Layer 10 of a small transformer language model trained on English Wikipedia (16 layers, counted from 0, width 64). Numbers have three digits each and are written without spaces.
A neuron's activation on a vector x is SiLU(gate . x) times (in . x), where the dot is the dot product.
The model reads these tokens: "i" "est" "is" "-" "N" "au" "j" "in" "in" "k" "ai" " con" "stit" "u" "enc" "y" ")." " P" "av" "il" "ion" "is" " was" " cons" "id" "ered" " one" " of" " the" " p" "ot" "ent"

The vector x that enters this layer's MLP at each token. A number n stands for (n - 500) times 0.011.
0 "i": 498509494331299558064356504483443669571401426452532580504527442486668481522565428347704451547443514352455393640398423351404528577503587288507337498444438511415474516562563564531735472501334536
1 "est": 515576597381437594294444641508491611611433549574492604618728560552683522679444447389659447517429554564527514382489503335672277590513894372438407482649557405427444569475477394449669622487401645
2 "is": 510657507384426709257520612557530652547385468746508446532571635514767329441531477406633542533806611483622560376383460547673433467511605435382429699565626410413497505423623549511667534516298513
3 "-": 587502542412338706332599602528284662620480614489579658561595655370602433536401530367663724556597677373532628467325472452412395617529559330425356494503435356551544425388636450395660446418306573
4 "N": 627397480332471546540354746536463636363404474640536607486644583503494502555540435381568673368629608422653437529435372486377341526526508260385270452575386452476364519424689528349559373356546564
5 "au": 214382441442447265252431693672547555502463494445667654297475533439351403501386538485490715531681461446501633419537471459567387605505679271627262352573479500570470560452554560466346487554453417
6 "j": 567626345413699612378288735504474511715607402645728482386611556503487536384330422484651712560564576526487580507529507421388469577465612364369323511639629372340313507501575437478489539572388546
7 "in": 495606432356390590178439610654397633584498579630524562487536590449455512452431470488571530440764503279371615587368423744567339515559710350469370524665555453446429543308645584255558530511590459
8 "in": 431568388362438610227507610565547558497512554504579639460554605478417529411440495479577586408761668316438637529348401625650419588619734279446344395672541300440341478417620496202645536441540499
9 "k": 418592390377374641218447657517621546562484536479713641513525479543478442476493530440706662413516721356519651354339461631621547618548693381367258452668641379456414510419554434354636548442525596
10 "ai": 361659395373410457244456679587452552666364537541635602524551550589533453414488457399503642488595615365404640369313553564634437524404688451417288514525627356430501507402658607286729653428471394
11 " con": 348383576495434622491414504477558648629565463667535503501527682434593411543396556397492562391708695336268539488416314416484407539575714467562228437321478435280431520426680399525578420230386618
12 "stit": 440519549329461411462514330499536538586412345609519592524533638401516536604349431562666544320650608491430444484449389398690352674744679247480213434456697556573438533616518627511628473459335489
13 "u": 403646523383372514463447373511394508630471530470511599378449603292588351480545254484548716472696691330458361381508462566589400636567652474392377653542727538486434626519687669610655540590304564
14 "enc": 482650495467549760325503478427453554565385510604439674564545673449472534606541479401709469483596717536596538420452406489756422570530535495387383634625774565525425562517632501409878426650408680
15 "y": 333535422386492643225546442336579668556397553537617693650568598449622510598545404340718577494687718480474588558482384480505340539485578491467332514596636355433560558515551518565763513562343602
16 ").": 362610545277335577259361389321420620504416497580568499582414439456600428430593401248622574557517516421555399549428517330403491522673524289530435472415377502376591545490505558616746540431366518
17 " P": 648327477415545603566267609421378598446416611552442535634572721421580301413454581324453544438499603417645605475478612372604382672405491266431399508370493544384240480486510564522534329399391449
18 "av": 547665527348637436411383713648525469637594567434449488524563654482619367447548484482485741498471478347570382417584409457583324630485608306497393664606589778288445422542456524516330402399474784
19 "il": 565863412487689443232541570633637559586485638496470519412562777440589613427365530515499676486576523412579432477538305497631401574521515335588475555660685606477390441416552469328699456518526542
20 "ion": 474631414387585476036556520492517536443548564483674560578619617482667455532502395348672461325668460362420588466522462524660364603540687340484545548550609394424410376439545448417738478512467414
21 "is": 506627384366478664257535637452484559493471512663590477535505569476675311497508516354575517387725687474481649442396471580603389609580672230501548784634667388491400416466581578496673547523357562
22 " was": 384429534371211535404408222492556723591394341608581614499574531487458453652581530407752458492522484454706538669671535428544421587433565528469477603649536447426433378399580637561704441356462577
23 " cons": 553375558435447446391427397419508585576407358461393817521598535288656453575365616371630502420612499443560372664705560409564373582592482377391335613372542560487442543339555362439411501429167618
24 "id": 376640624393388535555376383372487599506515357562526450529626611177551431655648511359485540272474522471543353414687516351574487659574591437518436801481600558579348536306605529436461454711479694
25 "ered": 481474501462370573269550375412710655575418389466404697532641529274620453576577562324776496424560575401538410617691594401418351564512498599460498527600559506635398511422595675361596380642368610
26 " one": 511458622463404400371486375462597653643275361500560413562655584348579485480503539270733476369474566751506477434519638444493270684445562500466325424667583600409510539399496539413726494445417616
27 " of": 481633525425359379436258267446610575536373410591440354332498583438471248444595440378529580490423613474617378350486541403525503647265586375325597629591400389419444557364610585540684350607574551
28 " the": 611552467574341510245475328596435710555394396454508446535598579497604313419542438237643401514313581461563472500499525507470348640532577410476478456493432488373525597377471658450656507355303665
29 " p": 795411498497306510586464596602417530428366577501326484601517776508511424436333583349654555560556529476472581440542451393499281699468530323370290459359525514347292478387325443479588363328412426
30 "ot": 634636411387520381291623597599390558450530475561280699454472740477487628606537254475531698452464580593649543400584463385460276852493631427498438466461536679346467408549476527478369375519536592
31 "ent": 449583372523511574129485467663549541460466468450500542599679729532486666417487408493608498333616406485514451487399422319711242773488645601490553475524571412578475445472466531706548484556528809

Each question shows the input weights of one neuron of the MLP. A number n stands for (n - 500) times 0.0013.

n80 gate: 425508496383152641631552675373446480779449304559527398178586598539316488390412523732554400500378589728485450603450335385345531484560278512673558500731570508500384328576473520420600485430528205
n80 in: 469537609454478619550444613534305540585567375411369347407302354608551635518509403488509635518491273646602572379570392587420467519432315494410650632696476494406497485405542500575283527442585612
Which token does this neuron like most? 6 "j"

n196 gate: 552401743520715480503597444269533507598493442503500379347372493557520510415642614520410480636679379698460696390362540442349563605279420625570597664614527551547713548691480293403467517595542399
n196 in: 644389701534397449662449628575351517653520443497611552385648282321671426629469413327530447594454607480364549384543517404307533645442507590513652546555460597587382760634553288328477483460472640
On which token does it fire most, and how strongly? 19 "il", at about 0.62

n247 gate: 503333252590527357490676539470536493460626540337533529546517430428568440386463467364307467633344385581516637713279487331358706370588510530467513743646629294467401550445503387585592609513510480
n247 in: 386517332556509525522824418523448375575320520475730451409506506397528418370465601519541478610629436503439536486366694480604483439497588360508506503362508469520619565429341548546556550545564385
On which token does it fire most, and how strongly? 4 "N", at about 0.69

n130 gate: 572428263407496432514547372536514381673657489471443545231418372669594640360609571528556553521337673528475465486581349265715560269464416504514430623213496468319482607528489536821504624454441560
n130 in: 328393335531620431467454403504510577308462421214565493534648555585591538542666421332378358562571428285585507395408544402611649447612476226507558452447562390679695659651493603436643582624404671
Its two highest activations, in order, are on tokens 0 "i", 16 ")."

n45 gate: 534592573607612613673528426636227515436521512515518291389478549338443328466584582574353410476595437361482309354557530429387488453360384470473440452540591549512459623604448250431398564415528558
n45 in: 454449624556386572582674378559388417645649495484495384537561460489526264527448386466775482593471468448579544622526534541505537437500555368503490390614558521303557545500421553544440545423401497
Its two highest activations, in order, are on tokens 18 "av", 31 "ent"

n165 gate: 430423347558430591622385513453538675481560530571401587592460503413543381661612595444584516624562410553619374494405492559537505500452548726492470524318571440283506497559334621593573435442401415
n165 in: 598537404471340526605534624484418571495464401461632470549478510408587437461441469660669441547530675579392444556381582529432520505431525544387374574359679542313535550497534596620413629547551508
On which token does it fire most, and how strongly? 2 "is", at about 2.3

n54 gate: 447628569417440438609676671633256281534507490417497527297399600663561573549377582591514520521470398520517433556329473619647585372304203438676578463402472641576355414580551276433412685472475613
n54 in: 497412545174556413497500535552541617397532532494629403513503558535411503497338394447535268532431542670589642293481316552603335284451566551624608554546577394423580562409606597480529340690503288
On which token does it fire most, and how strongly? 23 " cons", at about 0.7

n109 gate: 374665522368347621553444433578478721406595504529584151328252537442658305596522442351324493584568518600655432548391640504606586624426439605306385388332533489762643361489540489631359554573628453
n109 in: 446283605573497465596697762527540293593450526465331618489589541598497594583617532523578638547557613463618469372572405420483489551494603410618552592506529342401590594429599345647555462506485590
On which token does it fire most, and how strongly? 2 "is", at about 1

n254 gate: 820570446671492129530552504524592315531387496523558605267533597404649637606691550462527397570322627300339222413496569650428362456437607643362531335444624644376568438458423512460182542531584415
n254 in: 459493503480583432448265490514547517544568476446537386340415530510241558295573271652680537653497708645383533293698393390615473469448294530613580493320398517388542510698470541320457530331486503
On which token does it fire most, and how strongly? 30 "ot", at about 2.4

n215 gate: 472523485492528407600299733531656531646446566411300582451294326542417659473382396744443599662440580774519500531481534520470709329803640385238508508315276307303381531583527431318599538577436531
n215 in: 503455531555525379609430356507524549507376438579373619524611387547281238500468370246652625445500609533598487451582274510547328458741497640500527717405685483455546655346691624518398343493564401
Which token does this neuron like most? 4 "N"

n226 gate: 412443497511553598443506532371588560505519481305548505420435424367492467535337637553574582489413361534537503371422527558547439364610505379372383609348435532665572356637325354445564414481400484
n226 in: 552530512451505488462575505445570517493517552498356422536508299628399603396465622462620649404562401526367615493502498557502483450348495446370524464555390578559513510560398456492287534370371454
On which token does it fire most, and how strongly? 13 "u", at about 0.65

n250 gate: 456371470553524477548342308668351467641747170668546522516500256480290490563510471404516425520539503667523406363503513614500516442527516559455542568399470553592283411449487516436575418339422766
n250 in: 486503503346596567455684555507461608397346567443533416572406778460611167416514480581516470550448732314424510568788431449477415355466559537533381253544654460487493571432556540466249513557514437
Its two highest activations, in order, are on tokens 11 " con", 28 " the"

n245 gate: 646430626587449493587510481453441561500600503664430362376542423536536654510350646510356615440389712536592735415440480561481497500687585596451474760391260630440490202649304490517457523390534407
n245 in: 389624466647485679577573480614500419434641552443523461584554577392340613520462457542599288422640696377579654500378585462464418506462604560362407531550477563623465393492440331456690457517438409
Which token does this neuron like most? 29 " p"

n181 gate: 455521588447504564573526531539581517477508606553430469467549513379502521466524519449502377591479393409417409511487619474399361437636454311515640473416540551595417468436561511504538525481598424
n181 in: 575541515537411548380472496463563509527474506511439557617525494571556470580447436618583576522539456375475527483546518513441645436491496436513458420498476524461585526486588540393400409537593522
Its two highest activations, in order, are on tokens 7 "in", 25 "ered"

n140 gate: 705432572393428407575403530415536579581450545433492635769313416447363424542563508587423371556374469454356555420603500418522467275606434489450467483426436450542396441432645618494431558615442436
n140 in: 619500515575446590579554476482358482435400400540403505424469455369510508558584584461527552675532522524527656287582522571585412320480554530446387512482453540435369492386336410574325527535461473
Which token does this neuron like most? 23 " cons"

n229 gate: 477515454634504631437457377512523527424577680741466733508384573549579500662750462690681365469302542537542380609709455364374718366594429470346338557402462714473382538396416290339292584313626253
n229 in: 656736536507420262431686462589548487377477542500672657487537523751395552598640422500538526353335484494478535603384548649351558493483423581359449449301500575266410513357510438473661393370587406
On which token does it fire most, and how strongly? 30 "ot", at about 1

n99 gate: 381543622532437444580489536446518543429569471447633618492603732426497479669399463549453505540458635534600539587368471421593584453361521606560342547369529385524481626479495457486326553340648625
n99 in: 471648435662653459493478448561362427546539512623375381502634505572467502405535366514500462573507347352414427525526486576488471525557550445405607467421375563329445556500598551411555522418430526
Which token does this neuron like most? 11 " con"

n132 gate: 483345764547474590727465513221403448534603685693205409206688350453458336405447496271188340504634364650437395461517702596300483350404475428597521631439791573496443522583428808412631602543359415
n132 in: 628563363641504638557576493255555537537311519537459568274562504657442623470595356442693588530674625511624496470607577443500420446455660636657456518523244318407607548399636493386419419318989500
Which token does this neuron like most? 12 "stit"

n125 gate: 469451422424445574537510577417423690477609566355251296473316602520468574359453588478380420602535563552430575495475495531423485581484527444425520558497452520472304531611573520492565543553594518
n125 in: 400659580569451548606437466365441416539562546576571458459442594622529398491585509572484534615491518422627516465559473514605552550388464436491423582364516514413398638513573456618461393484493662
Which token does this neuron like most? 17 " P"

n146 gate: 715506528658477535363558460404485602378440598440544634497559418407460503608484362396562447573395659555360522484403624417558578711587512553742438432420541475349500700460481465506329553809532309
n146 in: 201670453572429511473390495461459595624514594428284356679578425555562486316673503379549402431611547578522473523486369613425500471534446514473478470534298494453392492495409519480440577456566472
Which token does this neuron like most? 28 " the"

n190 gate: 637422611624287558689563477261652862508319353512450459281488593458387186477662489492329307589316657545591398590611690367451629707531508423458694504457515585519512701466508581457431324535496385
n190 in: 619742471507530258511724560500518386348442405588577355568680518363521581518649460461511439394400406681450572292467446407369464658563647584651370486582270504518549474721478171605695355558677355
On which token does it fire most, and how strongly? 26 " one", at about 3.3

n16 gate: 357664515478481307593319565436620485529633485567707489337531519610369690463500640352595555404507269673380486417533493245345704447440406680606733456387456537445332764691434533477624302467454647
n16 in: 319649521506397452628247572620651557553476610530441443474636538366488542527582253621581500349546438506497604512696474548523628335413543494386558459337388524674381476396485358476538553476518468
Its three highest activations, in order, are on tokens 27 " of", 24 "id", 28 " the"

n292 gate: 343519729602550443554546379435537306755345436417643296718599334839382534530276635474363396534312448482385474569556318592430530469404341470448485288546734417568539511412440368403489526598376699
n292 in: 482552554358327270726518562442390582428446434566566456500658404539530451439617482160604580400412470547470414549416485436468562394417547425458473432318371548479627352512440364395429332536491437
Which token does this neuron like most? 26 " one"

n244 gate: 771467458497408485491488424247571473446662602533545408462556539361482437588549500383618270683456488456361500655417412552500438599686456551385506589503416515575555380576554335494648360536333509
n244 in: 458518332533543440494515506575550482370586381657722423416516432491462715437561562373412515461616621318532471524718774443604541301340506535556433433515607494550411399494479580494547641423607524
Which token does this neuron like most? 20 "ion"

n175 gate: 408622282640430268471519460523489401583489527333383555374583284313459439569624545393645474739552537493228596431410418377338626442396619605303828299411447383409442519618421693485433770564535492
n175 in: 410369442497721474487357589424596424526376392696513469516145366426602510461430364627686644650398490478452554537448587477345638534440615484622645365330448396458342644475448627530423565643513565
On which token does it fire most, and how strongly? 3 "-", at about 0.54

n59 gate: 533416496562178667263330630489564610464496518540565538489413504564465409489618349542674194576408532595339178728446457390307600511463525561617493468330406460565586453697504627681396468594377532
n59 in: 365415563475374525355411534361404617410458496293332368521511433486692666567565399503631311584456465299465387628472421383520486356532579235555493230436507567580572535674625532618742357717392580
Which token does this neuron like most? 0 "i"

n12 gate: 376551492457428445715416542667585452601594492371473436600705594589542520468235753653473454559328698588581442241356739440530685524408512742361485260420445672586669398630286629552678387649302519
n12 in: 504640669281461566717755703419449518386354524462396443500489556737537360423504614344316374406432510581490571496345671690449592536408541438500346599624590545559564339483510635795579579406428510
Which token does this neuron like most? 25 "ered"

n25 gate: 404410397509452432457505743490498436505514540439491595484490505498364604488469481646542500597624474477539564541477403426632551580555585414530528391553509542423377455495439542517300481319495444
n25 in: 542428487528482526619453513618457588605461575410433359712452605399424552510482462563515505572620627535449445401564414510677449450435505615528394622558592526556423606410597477539467564718590354
Its three highest activations, in order, are on tokens 7 "in", 29 " p", 16 ")."

n163 gate: 288607267449237651581380471630370655460489313350624472583653379514504515430358387514482316577543362600655342411315460522351694455560525649536677392519580522343538529450431266207457602537425624
n163 in: 589454423276547507341480503500612654590555724409720469503537393606478497405331593671404449380475619424532560279606519503399644500427516552513414497182523503448376471522481669487644564468239464
Which token does this neuron like most? 9 "k"

n212 gate: 416507668403562486583496451329416511500683468697446562366391489578496248576577746629761451493455443619588616526411542234507708330661447343641422800588518550643529615493550615309528461525419447
n212 in: 451401480619454551541514374491486463458382528480548794575529311408514460403439416599494627494514318629545483569612317314541494483448483567506436642316494458528575528618492613431300550475552587
On which token does it fire most, and how strongly? 23 " cons", at about 1.7

n122 gate: 522546355799578604424522621559596392572558442591333656509468497425363577555506527364333374518586536530542586605599446346208389497528437639491449383425558430424337479630473470419527485655472488
n122 in: 546570465565448689363547534448434364569546425532468158392598505519505440579591481500598561320374433403545450421431553459599659539385397380487542527486414444479638597482575484494532596527542463
Which token does this neuron like most? 6 "j"

n18 gate: 543578634415235639821366448486343360641613450450606479455541628528677546561609563472528350741327514397577399561472542525503444438558549356514563497663773564716609756383475362507364560465529440
n18 in: 533551558423346650493731592403518530573646753661394659464569500619686574445511805496672593515304627429615586418543529519553543560682285544604550406489380449599410614461395526695522489767801576
Which token does this neuron like most? 1 "est"

n231 gate: 541531669660371411582524523310370517463320428595456661360386469490720264507493541411644396544560439530577257517449470479305701584600430480299497597413558565283573575622466537660349520677581429
n231 in: 456382457142478546322572482553427703289577719509635521724397355552560668360513436455348412528443552623518527466451518563566579436371485537539394476560574488543471571461436512522640414537510371
Which token does this neuron like most? 16 ")."

n191 gate: 603490477449424493490517507476348531446392591470540412401662426513368354633266453756430527571520757461397388730697619558467507375493454627480610560706470645372469669513346621590407487449264342
n191 in: 384332430299500507700654487554586500600493265416740277730570483487602530584517503487378362450451537552447392500520497381659500486309470493484338421661661533610500618340633433373533513654641370
Which token does this neuron like most? 30 "ot"

n20 gate: 471377544475404308440455527490454456320591450387375418420487669435485500468887341491380346560558488537336564481534562401591518381551706606571355488490534450669416368540687538651506512494574416
n20 in: 506503546349598472550513419241615398524795451472417574397455380555476614395601595458763403614674403425491536425466563397431557449437458311406330582538564439512601617488570558541588491706566503
Which token does this neuron like most? 13 "u"

n150 gate: 455436516460374668558504589569621536737528480783246285754508472634523728681732603655296390508438464527182286617646328431531523574512441551614500469541222699468471376601401528577535374615414647
n150 in: 361401542489737475456521630244579514316595518598207764404672549389476659436561545578393514405620247572407716642476445475459514478718435597414503476346458479549500496347719595518514389490486591
On which token does it fire most, and how strongly? 11 " con", at about 1.7

n216 gate: 391595544545424506571267460467582659400607553390435434503512556360445697685603500598313343550379550434462477370506246623601477644654590459497547482467506633470439461589456515500608515610421353
n216 in: 494500414450389623289407424424598528475489511444417387473509450407584684576676401689511448544703453422667429486481661317487508494517514525385464489392561564530646475514500583392418536680457439
Which token does this neuron like most? 24 "id"

n154 gate: 342551641500403527571617546431467462279540547517483588639585709770414707425538222589394308524546393303663533555453596534402689580469265430596527557524594446416576524329456554389443490594576564
n154 in: 497506463503589525455652482535412459198398419534469464473490667632646628525535482551732491584343491479497445711595723601515582481506527478527485262494611494550446637409580531570512355646254565
On which token does it fire most, and how strongly? 18 "av", at about 0.41

n270 gate: 552390515350620709739333433515281463449573551317187623521695533550475709375384602340522364471432467710439350593489414659482579523455425540514550529344719361562504661564493584661590649602553289
n270 in: 572545580439441400441572450422648506459615612506532537553701590415365384765634497400566544612206605488380625425522424376653598526552579538487377706562526462535606732640420545342566427449619392
Which token does this neuron like most? 14 "enc"

n206 gate: 480605489706445576627503738526577654564483472511584489635394525547508398523483458462647550570505480527303508474547497489306500546569489500456522481299638508820445373590578458546556567489561497
n206 in: 596419510633457602643582515495526516707479385388628593572391521701518560434388471515503605333464482426394549497748500426447546551537411583474536482609544565461489429492619586513562508357562578
Which token does this neuron like most? 11 " con"